Layer 4 of a small transformer language model trained on English Wikipedia (13 layers, counted from 0, width 96).
In attention head 1, each number of a token's query is one row of weights dot the token's vector x plus its bias. The head spreads its attention over the tokens so far by the softmax of query dot key.

Query weights of the head. A number n stands for (n - 500) times 0.00097.
q0 (bias -0.400): 379,363,574,421,468,637,621,459,515,441,685,570,314,561,497,368,331,462,355,546,577,689,580,418,238,610,592,556,452,645,568,275,411,454,445,410,325,231,445,465,632,598,236,515,285,458,425,507,557,560,349,909,674,637,474,509,350,481,342,419,698,551,370,585,379,574,420,598,446,704,559,379,752,578,538,488,473,422,555,601,431,496,567,682,288,405,658,638,358,632,440,501,556,232,532,544
q1 (bias 0.092): 368,456,543,382,443,282,688,598,447,427,646,366,358,571,537,563,423,615,578,613,477,522,679,423,388,444,784,366,465,570,563,446,596,435,247,389,743,579,414,561,603,441,379,366,370,513,381,597,432,408,456,451,573,614,616,509,576,677,659,368,557,527,517,725,449,525,515,501,631,443,395,657,518,440,641,532,456,372,300,632,651,298,331,375,851,615,469,357,413,537,395,319,522,538,675,567
q2 (bias 0.226): 418,613,456,265,385,621,543,691,464,407,690,707,531,386,473,585,352,548,691,508,410,549,573,613,595,772,600,542,668,400,362,474,494,463,665,357,494,425,488,674,486,584,371,685,554,506,336,329,446,413,524,459,470,539,359,416,174,609,614,564,476,448,397,454,512,502,449,598,183,230,406,633,445,280,687,673,200,742,562,566,557,585,393,562,371,438,470,416,648,668,468,405,615,539,433,567
q3 (bias -0.273): 394,488,538,467,603,457,642,553,481,641,325,646,472,440,591,238,447,411,409,450,348,550,543,538,441,617,487,370,352,593,314,322,581,500,542,496,239,407,482,529,286,565,564,317,629,479,565,478,514,509,509,299,297,593,559,634,623,488,644,474,592,702,516,397,527,571,599,530,434,499,422,556,533,545,323,463,459,531,428,457,711,365,692,677,522,592,548,665,693,690,473,608,547,572,388,514
q4 (bias 0.144): 796,459,499,556,431,414,494,715,381,442,540,647,326,502,451,351,618,506,459,322,363,341,764,452,355,494,741,537,664,450,374,470,540,421,407,672,460,362,388,481,451,566,513,544,664,386,587,505,480,519,436,605,438,581,600,518,530,421,475,362,603,332,459,581,629,477,484,427,476,419,651,490,625,353,572,554,459,609,472,569,378,662,431,547,435,462,476,434,406,705,564,409,518,545,343,358
q5 (bias 0.148): 722,331,634,380,726,258,476,680,517,537,536,331,607,467,526,506,648,467,623,453,659,453,555,593,480,550,111,607,481,287,489,521,392,492,531,409,467,379,579,275,499,534,340,447,582,458,513,522,435,452,302,608,461,414,487,453,536,467,480,707,479,726,706,418,650,489,566,398,422,495,423,472,353,636,383,821,486,429,504,614,338,452,546,460,540,388,556,306,652,453,602,611,406,546,711,464
q6 (bias 0.018): 558,390,430,510,466,688,531,739,542,485,584,615,661,321,344,485,416,413,469,638,595,478,616,466,536,564,564,694,393,516,532,271,598,594,700,550,334,673,638,577,490,357,614,535,328,426,366,617,464,459,209,450,366,452,425,397,565,462,662,411,451,370,871,451,649,511,229,339,724,413,486,408,589,525,563,647,325,463,419,577,479,727,451,662,694,592,246,433,446,526,441,619,461,363,325,444
q7 (bias 0.418): 702,385,620,466,434,827,567,512,706,513,315,336,638,309,612,788,255,571,500,325,503,343,164,666,387,500,552,525,357,533,756,698,466,614,722,430,550,424,380,443,594,269,659,622,403,670,450,637,442,480,248,461,555,423,394,553,690,492,482,427,696,616,548,547,592,565,520,409,395,408,500,429,405,194,446,311,414,576,396,550,298,592,444,507,468,455,616,330,389,458,222,619,379,748,470,500
q8 (bias 0.105): 309,616,465,493,459,466,323,430,692,554,623,594,314,541,601,413,483,542,433,721,614,667,504,358,398,711,744,588,292,532,545,448,503,579,494,646,579,544,533,425,574,393,578,384,361,365,323,470,688,571,304,497,411,366,403,448,671,383,590,490,361,560,437,570,546,409,524,561,483,261,453,494,548,681,448,402,340,598,621,609,535,460,653,499,309,481,451,568,596,461,495,472,384,548,700,346
q9 (bias 0.228): 434,405,355,646,623,431,382,579,438,600,534,546,492,420,410,455,519,522,813,685,327,479,562,622,460,485,704,388,453,305,540,555,629,357,562,424,576,429,437,469,648,437,352,376,416,449,571,459,552,546,338,365,591,550,579,376,498,555,899,578,357,357,346,503,251,529,447,633,548,668,560,376,375,452,573,550,572,606,482,325,462,625,561,414,558,636,372,566,461,651,352,413,572,498,347,517
q10 (bias 0.220): 626,511,534,405,614,571,414,629,460,707,591,507,410,379,522,646,470,613,482,472,707,530,435,403,384,522,482,498,444,501,695,601,424,264,574,497,432,618,679,583,443,461,551,432,548,633,590,576,441,733,530,491,245,380,555,235,593,498,324,596,519,454,328,467,540,583,409,285,423,354,488,550,253,508,435,406,582,268,730,465,608,500,414,511,451,548,840,578,654,494,385,516,503,447,463,348
q11 (bias 0.698): 586,749,506,497,443,546,211,644,472,631,476,505,543,464,551,712,383,270,415,617,529,407,643,573,417,501,619,371,611,505,423,546,473,580,481,561,574,463,531,408,453,551,441,382,587,499,148,467,685,453,442,699,331,397,452,485,248,460,254,629,555,704,569,507,364,733,582,612,552,492,478,419,349,229,570,739,275,366,757,391,650,482,408,633,555,630,387,580,302,495,491,231,476,661,376,535
q12 (bias 0.404): 491,464,357,403,494,359,357,660,592,474,508,540,538,366,430,680,533,280,471,683,564,896,502,419,528,406,352,547,492,683,373,458,516,498,533,406,497,494,474,591,628,849,318,725,195,591,470,638,381,393,508,405,634,729,431,499,587,470,481,632,445,458,495,445,557,518,474,475,547,559,579,581,612,355,544,735,530,581,512,456,399,216,434,310,522,258,554,348,548,216,672,476,449,561,292,418
q13 (bias 0.198): 487,131,635,736,596,676,523,503,670,634,676,457,595,435,444,526,531,370,585,516,480,421,407,366,630,475,477,566,354,455,380,491,549,310,425,549,472,404,380,626,566,511,661,501,632,610,365,401,455,551,410,461,696,297,675,430,571,386,543,709,545,355,338,606,615,611,292,583,448,434,549,702,292,664,549,385,786,567,549,552,307,376,470,695,453,576,460,539,438,493,603,412,373,413,276,419
q14 (bias 0.634): 248,462,355,231,645,374,588,565,671,549,546,593,444,527,278,691,503,331,323,627,487,651,810,555,551,618,401,528,153,570,344,518,335,567,519,604,382,433,478,472,683,352,736,623,417,715,421,747,633,467,557,518,397,499,736,413,645,566,465,698,559,615,408,214,420,365,253,409,478,426,679,494,665,368,565,669,413,275,448,470,658,356,412,302,546,373,449,369,725,470,319,426,479,612,644,578
q15 (bias -0.148): 435,426,522,521,493,403,454,667,334,621,433,598,447,569,592,577,297,477,520,331,566,344,470,578,597,591,424,392,406,532,498,438,451,212,337,424,700,435,414,592,547,330,456,623,498,478,557,413,709,748,642,491,553,567,532,353,418,530,419,619,482,500,641,568,480,495,641,515,583,397,207,569,618,407,461,354,727,322,612,432,369,721,608,579,483,189,420,670,611,485,403,458,527,628,438,615
q16 (bias -0.293): 368,642,660,280,646,534,388,400,348,595,334,463,683,429,525,401,490,693,446,648,486,639,568,410,392,484,369,422,385,539,477,572,539,542,404,544,400,499,183,402,667,541,378,452,402,557,621,466,512,716,372,320,602,408,557,500,399,695,566,542,438,495,433,697,377,537,517,450,580,723,556,479,597,460,560,482,404,632,701,510,380,642,747,666,319,395,565,491,227,597,491,492,683,490,556,537
q17 (bias 0.230): 496,499,529,385,560,512,933,483,402,714,322,548,630,441,598,437,379,626,401,517,607,795,334,394,648,303,627,457,460,537,403,359,386,541,474,515,306,391,734,488,731,553,305,537,672,575,197,582,260,405,488,532,514,204,641,186,626,841,608,494,297,725,359,532,457,346,493,438,545,319,639,578,445,361,452,502,649,503,423,496,604,255,455,426,390,569,704,523,724,446,555,635,466,597,681,518
q18 (bias 0.677): 263,508,645,519,631,482,568,309,724,609,760,629,492,197,326,975,515,359,546,436,518,734,528,523,415,414,311,605,551,656,343,485,587,460,568,608,333,474,357,522,153,557,660,559,609,556,325,668,511,346,289,720,436,432,412,119,711,628,413,359,194,666,425,733,129,501,799,598,488,350,675,535,661,384,703,662,378,549,481,272,530,389,399,247,403,321,506,352,742,373,516,652,724,534,590,828
q19 (bias -0.449): 549,588,466,445,311,443,601,611,196,343,384,594,506,520,542,492,696,586,406,458,438,680,429,384,489,659,504,653,480,407,469,561,578,376,257,489,624,566,607,847,414,495,567,196,524,480,591,569,441,454,406,517,519,559,419,605,310,300,502,431,609,247,320,360,576,651,596,792,269,565,557,397,660,407,617,332,607,358,441,590,446,333,595,584,535,333,463,713,284,591,394,961,562,505,500,466
q20 (bias -0.119): 574,534,678,470,447,347,673,445,397,343,614,648,409,387,550,368,446,526,436,469,309,502,501,579,795,506,546,512,285,587,493,471,666,533,527,219,557,490,498,319,425,397,516,374,393,585,547,703,657,379,468,429,531,519,521,694,621,315,567,628,599,484,433,531,416,440,586,429,421,377,493,382,452,493,532,520,507,582,656,562,557,533,431,490,505,411,655,566,312,691,420,501,614,396,646,579
q21 (bias 0.030): 610,652,552,442,490,447,496,479,139,662,643,560,584,705,643,706,401,474,784,443,412,216,345,495,227,466,481,679,562,380,475,577,477,740,498,277,505,653,347,371,528,452,469,401,587,703,495,579,380,566,663,579,434,454,298,508,471,302,572,578,601,216,590,677,498,707,213,424,546,466,367,558,386,487,563,411,394,430,467,511,598,478,419,494,506,624,378,636,370,610,472,648,632,403,386,654
q22 (bias 0.016): 466,481,360,516,546,421,376,553,349,444,582,402,391,506,504,457,550,387,485,731,299,628,494,447,513,567,624,588,384,487,436,661,419,486,592,502,334,346,441,611,401,567,457,464,476,649,537,622,382,562,685,363,717,536,616,594,527,722,444,565,298,347,528,610,277,574,607,524,462,381,503,604,552,585,565,404,365,557,574,441,551,491,473,448,480,241,600,455,309,405,477,229,372,749,661,293
q23 (bias -0.031): 554,627,534,329,561,236,421,402,535,394,641,655,373,326,405,646,356,510,478,511,528,571,409,279,825,769,275,480,356,235,606,565,309,645,593,349,485,685,529,658,626,428,424,561,393,644,707,393,468,580,564,652,329,469,621,446,577,543,576,575,619,579,536,561,497,520,689,490,519,412,479,490,488,592,280,570,553,573,253,475,589,446,492,539,409,584,395,609,497,390,407,386,667,632,459,195
q24 (bias 0.312): 650,553,390,575,573,539,544,532,482,427,569,418,283,543,524,628,482,534,503,408,771,600,482,347,704,528,454,257,429,490,363,421,271,704,583,582,493,682,666,503,553,346,235,558,637,531,655,575,510,465,381,268,483,659,483,350,345,540,506,581,411,519,375,513,559,510,561,693,604,348,622,678,638,330,658,246,239,431,506,430,336,419,634,549,598,513,725,374,509,582,387,239,728,543,327,501
q25 (bias -0.310): 399,448,449,657,233,413,560,544,510,618,479,478,527,583,333,426,479,267,666,445,515,535,540,556,645,383,530,466,739,498,573,600,533,430,370,470,474,536,460,518,222,374,437,289,597,532,585,566,643,557,529,480,535,625,424,202,287,644,605,507,554,565,512,587,532,635,443,571,363,408,552,629,680,427,354,576,691,475,564,488,427,680,481,490,480,516,434,493,340,456,279,631,540,404,380,526
q26 (bias 0.135): 556,540,321,545,618,521,394,591,588,508,498,531,727,544,557,418,542,578,646,461,452,540,577,471,511,325,569,680,394,587,580,484,390,567,276,224,590,343,182,486,395,578,541,439,479,593,594,334,352,465,563,592,499,714,484,465,493,361,598,458,544,486,395,665,622,469,451,536,424,619,353,690,553,638,528,473,603,401,319,466,529,430,644,582,521,761,236,292,502,435,322,664,725,658,548,458
q27 (bias -0.019): 801,381,356,508,564,605,654,482,565,342,651,507,540,496,434,416,460,646,482,481,505,527,390,455,520,492,465,682,338,473,612,444,406,461,589,573,618,421,483,408,848,722,527,261,352,404,375,408,395,434,606,581,634,565,576,453,552,503,677,368,547,344,443,556,475,566,470,600,455,386,545,410,569,499,511,443,478,404,334,438,600,445,266,407,322,560,640,526,613,607,611,340,322,434,602,461
q28 (bias 0.214): 331,231,588,375,469,765,457,810,496,513,353,668,411,517,520,513,690,416,422,572,476,523,323,534,550,532,415,584,423,503,203,654,524,644,472,583,575,533,480,370,528,479,231,578,350,493,475,747,509,583,484,566,516,412,346,246,650,563,624,635,217,481,366,696,831,441,436,525,610,465,406,363,583,355,535,496,325,488,309,651,505,424,487,352,698,500,404,368,536,345,661,497,482,587,298,619
q29 (bias -0.109): 682,397,526,575,186,611,672,482,438,677,614,479,385,519,547,409,309,500,497,591,474,588,366,461,630,467,389,640,615,530,503,243,415,458,393,818,501,585,465,464,359,627,411,507,526,408,686,405,569,571,576,493,320,548,723,733,483,343,306,485,451,480,511,365,549,593,404,585,390,643,427,462,448,244,492,381,366,512,401,610,402,603,514,695,561,513,357,713,701,718,391,531,519,487,530,440
q30 (bias 0.158): 278,552,485,540,530,331,475,563,836,449,338,649,604,451,416,694,410,466,630,480,500,414,520,347,430,344,455,691,501,499,472,709,443,556,469,719,314,601,699,452,376,449,507,227,551,462,359,524,386,408,577,307,327,531,629,321,544,436,533,489,542,492,495,459,470,534,444,691,649,429,320,414,463,615,509,551,353,477,489,459,543,555,742,310,487,601,584,622,704,658,428,473,523,513,377,503
q31 (bias 0.040): 505,719,552,558,571,577,347,701,525,564,440,559,475,402,446,483,354,637,522,284,356,492,586,583,658,425,500,409,435,523,390,551,571,516,598,523,329,532,546,678,517,546,633,379,244,393,376,554,337,622,420,462,647,557,558,439,496,411,539,656,599,444,541,491,593,582,330,592,715,485,461,448,394,616,389,304,338,699,213,525,491,497,492,655,409,376,444,511,362,417,706,548,399,605,701,559

Each question shows a short text with each token's key, already scaled and adjusted for position as the last token sees it. A number n stands for (n - 500) times 0.0055.

Then comes the last token's vector x. A number n stands for (n - 500) times 0.018.

0 "200": 472,422,373,478,516,375,417,563,420,620,462,339,375,565,164,567,518,389,104,639,517,640,433,453,462,590,569,532,364,549,369,541
1 "3 ": 484,390,374,487,533,346,451,611,449,601,444,298,363,590,140,566,520,359,116,636,502,626,430,495,468,600,561,536,355,576,399,508
2 "after ": 483,429,386,457,542,371,417,607,439,613,459,328,337,599,139,591,512,411,77,634,457,627,458,460,481,605,544,520,405,564,409,514
3 "w": 543,423,354,474,564,358,414,608,460,593,436,309,332,557,143,570,524,414,129,661,517,602,455,471,496,625,550,530,402,529,409,520
4 "inn": 543,412,349,480,581,321,410,599,440,573,440,302,342,553,160,564,516,412,142,653,490,621,466,455,479,615,559,538,386,562,383,526
5 "ing ": 518,425,369,476,558,372,415,586,421,608,476,319,349,579,117,565,510,441,89,671,488,642,446,466,491,616,579,529,389,528,402,515
6 "the ": 470,401,378,476,536,401,417,614,444,591,481,319,330,589,126,568,525,446,77,637,479,626,466,474,494,597,548,531,367,521,390,522
7 "C": 558,371,348,499,507,359,405,593,422,592,435,274,353,569,171,562,531,458,111,680,478,621,461,473,465,627,563,545,384,543,406,494
8 "el": 547,371,337,485,562,370,428,587,462,555,427,284,359,591,164,539,520,438,104,660,479,583,447,468,443,617,552,520,413,549,401,516
x: 535,550,398,511,476,462,648,454,502,661,465,605,471,518,572,451,511,823,498,453,564,588,531,383,588,445,585,437,243,316,544,549,494,511,520,580,512,554,488,450,496,508,507,523,354,435,482,498,382,553,534,504,581,562,530,563,499,484,500,538,568,450,365,505,436,477,514,611,392,366,598,578,430,490,550,476,563,484,510,466,494,466,583,522,402,448,447,468,458,120,580,531,346,583,531,609
To which token does the last token give the most attention? 6 "the "

0 "|": 446,442,385,470,510,367,424,549,417,629,457,353,368,571,160,576,521,413,99,636,494,658,431,465,470,582,576,533,403,514,370,536
1 "\n": 467,399,377,466,524,359,417,629,431,590,457,326,359,564,141,573,530,405,55,631,495,644,427,456,484,574,572,516,425,560,372,532
2 "| ": 479,426,399,468,553,353,414,605,417,616,451,311,357,571,149,555,539,398,88,640,508,638,446,456,496,619,587,529,420,522,381,517
3 "2 ": 492,409,393,492,540,362,426,597,458,587,438,296,375,561,138,589,520,393,89,607,503,596,443,493,470,574,529,539,400,540,381,520
4 "| ": 475,420,383,468,541,362,409,614,426,606,453,305,349,576,146,555,531,417,80,635,511,621,446,471,496,617,568,534,417,527,398,519
5 "O": 529,400,365,506,516,358,396,606,432,562,439,307,376,517,159,574,525,439,110,663,495,592,441,490,450,624,562,530,408,508,392,524
6 "ut": 484,414,344,461,497,371,425,550,443,593,427,274,373,544,114,534,524,418,132,639,490,599,431,464,433,590,566,517,422,545,400,533
7 "sid": 486,406,374,490,539,344,409,594,441,561,424,303,364,550,165,559,531,417,101,672,491,614,465,478,487,589,545,563,416,556,395,517
8 "e ": 473,413,358,467,520,365,447,575,446,602,462,286,356,581,132,503,528,426,57,674,491,619,448,472,447,598,570,543,395,536,418,515
x: 593,582,432,446,496,462,543,505,510,533,431,506,459,567,557,519,498,922,475,461,556,640,502,366,545,451,562,414,292,310,485,596,436,471,535,647,526,499,473,424,491,526,528,551,411,437,527,531,391,551,501,474,616,523,560,554,473,467,501,613,498,482,330,481,440,571,489,532,416,406,503,560,385,498,583,497,484,505,534,572,515,461,530,572,403,535,461,435,482,87,556,517,446,621,534,542
To which token does the last token give the most attention? 1 "\n"

0 "D": 487,418,358,482,505,359,436,566,413,612,449,336,365,557,180,566,512,405,105,639,502,653,438,445,459,592,566,539,363,519,373,539
1 "av": 524,379,374,473,504,356,427,598,440,566,447,311,339,579,174,600,512,391,129,649,500,656,436,456,454,615,562,510,404,536,391,503
2 "id": 549,436,353,510,546,328,440,585,420,592,441,310,348,551,171,574,534,387,81,655,470,645,479,456,407,639,601,499,393,533,416,512
3 ", ": 512,379,394,468,522,360,445,630,456,599,463,324,341,584,160,561,554,388,76,637,486,644,450,454,439,594,568,524,380,539,400,538
4 "pre": 579,420,386,468,516,332,430,618,421,636,436,320,382,571,154,564,538,412,118,651,497,631,442,434,462,619,550,548,410,574,366,525
5 "vi": 536,401,394,489,519,354,458,565,440,578,424,314,352,564,197,597,521,416,99,684,518,618,435,429,447,614,559,552,407,554,374,538
6 "ous": 516,427,397,493,548,354,447,581,424,565,420,303,366,565,209,583,544,394,105,688,504,626,478,482,461,633,568,514,420,574,365,515
7 "ly ": 510,417,378,467,534,364,448,595,422,613,486,305,350,608,169,550,529,404,96,670,489,645,450,469,469,617,588,544,387,573,382,519
8 "play": 554,434,364,471,539,372,428,594,425,593,471,288,355,558,154,563,525,417,120,687,514,579,454,477,480,618,543,522,398,571,392,515
x: 554,578,393,508,511,458,579,434,453,628,449,559,452,541,565,536,512,831,509,403,539,620,542,385,527,455,653,423,358,406,464,542,526,618,465,617,469,540,461,482,599,476,423,504,398,399,465,550,336,564,545,493,572,519,500,536,504,474,550,633,495,503,326,431,500,562,545,496,458,462,576,568,423,572,530,403,528,504,539,545,459,495,525,559,405,465,448,440,471,89,548,538,336,629,517,484
To which token does the last token give the most attention? 3 ", "

0 "the ": 462,418,382,486,509,396,434,570,434,613,476,350,334,583,153,564,509,431,85,620,505,644,446,459,483,588,551,529,366,519,379,529
1 "re": 522,405,379,497,533,370,407,594,427,590,454,329,321,569,155,573,521,449,92,659,496,606,437,441,450,632,538,506,377,568,373,519
2 "org": 552,422,373,481,513,325,463,543,451,604,418,314,338,576,178,566,519,432,111,682,491,625,431,456,449,649,545,529,382,594,402,537
3 "an": 503,380,384,499,535,350,449,567,455,591,452,296,343,583,154,553,542,387,132,686,481,620,463,454,457,640,554,496,389,564,380,514
4 "iz": 548,426,338,493,515,367,470,570,428,569,425,275,361,558,165,573,545,408,112,645,513,617,439,447,435,649,598,498,416,523,394,519
5 "ed ": 511,436,378,495,532,348,436,587,441,604,450,329,343,588,144,564,514,426,75,676,482,644,447,456,448,621,576,529,381,546,407,534
6 "B": 534,397,364,505,516,361,434,591,433,564,439,289,347,566,167,546,512,418,93,667,489,625,457,460,445,609,560,538,400,554,388,522
7 "eng": 525,427,371,477,532,364,439,537,448,573,434,285,341,581,144,549,526,404,127,674,491,601,440,452,457,616,565,521,417,559,391,536
8 "al ": 512,401,376,488,515,352,440,581,429,588,445,293,341,576,147,519,530,424,91,652,495,660,468,484,461,594,563,567,375,562,404,522
x: 630,612,442,433,505,470,554,498,534,549,448,544,461,512,552,515,529,863,494,449,574,621,491,392,527,430,566,408,323,300,493,557,493,527,561,580,507,503,504,449,527,547,556,535,433,439,505,553,379,578,497,458,606,502,542,495,455,478,433,557,530,513,290,448,456,509,452,563,407,386,505,619,376,548,575,506,527,536,526,589,478,421,534,557,377,544,481,444,436,119,612,495,432,658,446,516
Which token does the last token look at most, and with what share of its attention? 0 "the ", with about 60%

0 "in ": 479,431,384,485,520,378,421,566,439,619,470,353,342,574,159,564,504,419,73,622,498,653,443,456,482,596,568,533,374,533,388,529
1 "4": 540,365,371,497,525,368,426,572,443,590,447,294,347,566,181,618,525,408,113,636,497,616,438,467,469,624,533,516,373,555,403,503
2 "6 ": 500,393,365,497,539,357,441,602,452,563,454,284,332,577,145,589,495,408,105,612,486,627,438,500,451,613,544,533,354,553,408,507
3 "c": 551,382,356,473,522,332,423,599,431,590,439,298,345,598,156,588,538,434,100,650,506,631,458,434,475,650,529,531,382,538,402,509
4 "ap": 522,395,348,483,518,377,402,557,433,577,454,304,326,580,163,564,531,425,101,640,487,608,450,421,467,652,552,486,414,553,369,527
5 "s ": 505,405,392,472,538,368,432,575,419,580,481,316,341,579,125,541,513,421,83,659,481,637,471,468,488,630,541,538,384,542,417,528
6 "for ": 505,431,391,474,547,387,419,578,436,603,469,339,326,592,133,562,510,440,49,635,464,620,450,479,480,608,556,551,382,547,410,529
7 "I": 536,388,356,483,522,373,442,570,426,557,459,290,365,557,162,559,524,429,94,654,487,612,468,489,435,615,548,519,389,549,388,519
8 "re": 527,407,365,488,522,375,398,606,438,581,462,297,333,572,146,546,533,442,96,676,485,620,450,456,420,627,559,533,402,561,382,514
x: 598,523,414,555,484,431,622,474,499,570,470,578,423,469,563,482,471,903,537,438,535,636,506,382,510,433,583,421,322,353,443,513,506,595,489,584,491,536,529,481,507,531,520,538,313,409,505,598,402,504,522,493,615,549,553,495,488,483,523,594,519,483,329,497,513,513,493,557,418,378,577,541,419,489,534,490,540,478,521,510,508,539,598,550,394,490,487,452,448,26,589,512,441,567,527,516
Which token does the last token look at most, and with what share of its attention? 6 "for ", with about 30%

0 "at": 476,434,385,475,504,379,426,548,409,629,461,352,363,550,177,573,516,414,107,633,501,638,432,440,466,603,573,534,370,526,364,535
1 "el": 553,396,353,476,560,356,450,582,443,570,417,307,351,569,169,559,536,397,100,645,483,612,430,441,439,650,567,509,386,554,386,501
2 "y": 526,422,368,473,550,364,449,567,415,603,441,302,337,550,168,568,541,394,97,683,498,637,440,451,429,633,579,514,397,545,387,494
3 ". ": 483,426,396,454,509,357,416,607,427,613,459,337,354,563,164,544,540,393,53,633,490,645,425,452,456,599,583,535,368,566,370,515
4 "It ": 506,424,406,462,505,388,420,602,448,599,444,342,330,545,148,555,553,403,48,638,496,641,445,499,481,578,587,511,407,541,369,488
5 "was ": 514,396,378,468,530,411,410,594,449,593,490,337,346,593,151,572,526,412,45,622,485,630,438,483,501,590,575,558,432,550,400,510
6 "not ": 522,410,366,483,510,369,381,565,478,587,502,350,319,584,166,586,538,419,55,621,487,654,478,459,474,570,570,517,382,559,349,496
7 "pos": 530,436,365,472,527,338,457,570,431,601,421,306,372,592,141,579,523,420,103,636,491,605,465,442,467,622,566,521,410,524,393,584
8 "si": 546,376,383,483,529,361,418,564,452,556,444,311,353,583,147,571,531,437,79,640,490,621,460,468,485,621,576,556,418,557,347,512
x: 593,603,417,536,532,445,589,502,542,616,425,504,422,511,552,511,533,923,487,467,490,635,574,444,529,431,565,408,341,388,512,507,584,475,536,624,508,542,463,456,500,481,438,471,385,488,502,582,396,629,484,476,600,471,564,516,430,512,527,579,512,533,289,439,464,508,558,535,473,417,552,617,446,541,508,450,545,489,474,521,501,436,517,517,399,442,454,416,427,93,625,489,419,611,417,589
To which token does the last token give the most attention? 7 "pos"

0 "a": 480,439,390,475,509,372,415,547,413,618,467,352,366,557,181,572,521,416,112,634,503,637,438,440,468,613,569,527,372,520,360,537
1 "ul ": 499,433,390,465,532,361,433,582,447,605,447,316,338,570,124,534,514,406,88,644,476,661,422,449,463,618,578,527,386,572,404,516
2 "is ": 509,415,383,450,518,403,406,587,448,605,489,342,333,573,145,555,534,425,35,617,493,639,446,476,508,612,561,528,403,545,412,490
3 "also ": 525,420,372,478,494,374,380,586,467,613,502,340,320,585,166,565,552,396,54,623,487,651,462,448,486,574,586,508,377,576,380,476
4 "a ": 488,398,388,454,523,376,393,565,449,580,486,338,339,592,139,562,506,409,65,627,464,605,473,477,495,607,554,517,357,524,394,522
5 "di": 549,398,378,491,522,320,409,575,468,596,436,324,322,559,179,558,531,452,64,648,526,580,450,457,458,634,550,549,387,530,393,526
6 "rec": 552,379,378,491,526,334,406,590,434,579,418,290,351,564,151,576,563,438,135,694,478,570,431,444,473,612,577,524,386,577,375,505
7 "tor ": 503,410,395,472,535,355,435,584,435,613,463,300,364,580,131,500,533,396,78,670,476,624,433,467,488,581,583,545,384,563,388,529
8 "of ": 504,419,408,479,534,385,435,585,449,594,448,343,349,586,153,528,541,432,30,655,487,635,444,479,495,574,571,558,386,538,377,539
x: 591,541,457,479,496,443,532,487,463,626,462,527,450,539,543,515,556,872,532,461,541,598,468,416,555,411,556,380,400,331,516,575,519,484,535,599,525,548,502,460,447,506,512,543,469,515,526,584,345,569,562,430,605,511,548,539,483,476,494,527,499,434,263,436,428,484,535,539,410,386,518,598,366,548,572,497,556,546,537,538,486,433,536,513,368,484,521,450,478,65,653,484,473,618,484,507
Which token does the last token look at most, and with what share of its attention? 4 "a ", with about 60%

0 "to ": 483,419,389,494,512,392,413,555,435,613,477,352,340,588,158,572,514,430,75,612,493,652,439,456,471,598,570,526,374,528,381,528
1 "be ": 503,405,382,468,522,393,431,591,433,597,489,322,325,610,139,555,507,430,53,628,479,642,447,467,495,605,558,532,397,564,392,491
2 "the ": 477,402,382,485,525,401,440,610,451,587,483,327,324,604,132,577,523,443,63,612,479,623,469,464,488,608,536,524,380,523,388,512
3 "first ": 504,398,390,494,507,369,416,611,438,607,474,308,313,593,136,600,524,448,88,656,483,610,441,489,508,599,531,535,380,563,424,500
4 "pr": 545,381,373,482,518,353,434,599,442,608,451,301,333,591,130,554,511,435,131,642,503,578,438,444,488,639,557,533,410,535,391,551
5 "inc": 558,373,378,518,523,327,416,598,424,567,427,316,348,601,185,585,546,433,109,673,487,603,491,424,491,616,567,533,387,534,385,511
6 "ip": 553,384,358,523,513,372,429,571,426,580,435,283,388,586,176,543,554,403,114,680,488,631,420,435,458,615,577,502,426,552,387,548
7 "al ": 493,405,381,497,523,349,453,573,434,604,458,292,342,593,149,523,524,429,87,669,490,618,451,461,465,590,554,553,363,555,414,526
8 "of ": 491,411,393,490,518,398,445,580,453,599,451,336,337,601,147,525,534,443,48,656,493,628,445,481,486,578,555,549,371,544,397,532
x: 611,554,461,487,499,435,513,472,477,589,460,524,457,531,533,510,535,877,527,450,556,593,461,409,588,418,553,378,380,306,509,569,493,491,528,608,517,543,508,485,444,507,515,554,508,492,526,575,337,569,548,444,602,492,534,555,482,463,488,527,505,442,298,444,426,480,538,560,397,365,530,595,373,542,552,512,562,542,540,542,468,437,558,534,380,516,524,439,495,72,663,472,458,604,504,512
To which token does the last token give the most attention? 2 "the "

0 "for ": 480,431,392,481,514,380,420,564,431,621,468,354,343,574,158,572,504,423,77,630,496,644,438,457,468,594,564,536,376,527,378,537
1 "the ": 473,396,388,481,541,399,434,611,440,585,481,335,324,599,130,570,519,431,65,615,478,636,456,465,480,605,541,527,375,519,384,521
2 "I": 536,385,361,487,524,372,445,569,424,558,452,303,357,562,169,560,518,428,103,657,501,610,467,483,436,613,538,514,380,552,388,501
3 "r": 547,403,354,487,518,358,433,576,461,583,453,301,330,568,159,539,496,442,117,666,520,643,440,490,427,638,538,531,412,525,389,488
4 "ish ": 491,401,359,461,519,374,436,585,437,581,458,313,325,568,135,509,497,427,76,647,476,643,449,471,475,598,543,555,400,549,419,517
5 "D": 547,398,337,499,504,339,429,572,442,582,434,296,359,569,189,570,536,425,89,651,486,627,475,477,440,618,554,541,368,532,425,508
6 "ail": 524,372,353,469,513,369,412,611,457,576,453,273,320,578,149,565,524,392,128,643,492,600,451,470,442,583,554,515,385,504,399,514
7 "y ": 498,391,373,470,540,358,425,589,452,589,462,306,334,576,146,512,518,424,59,664,478,641,451,476,440,581,586,552,368,549,415,507
8 "M": 561,383,350,494,494,350,402,583,456,594,441,294,351,564,157,547,545,443,109,677,481,623,445,470,437,623,577,553,383,535,402,502
x: 595,584,398,499,426,452,531,423,535,562,465,530,420,600,523,518,509,855,479,491,511,637,507,396,548,420,517,435,346,306,467,552,549,521,547,541,481,474,474,475,503,520,511,560,361,438,481,562,335,575,518,452,563,515,536,548,504,440,559,585,550,516,255,459,487,556,477,550,528,428,551,588,428,499,509,459,486,491,528,515,495,439,593,586,322,503,513,507,544,154,650,493,362,653,519,572
To which token does the last token give the most attention? 7 "y "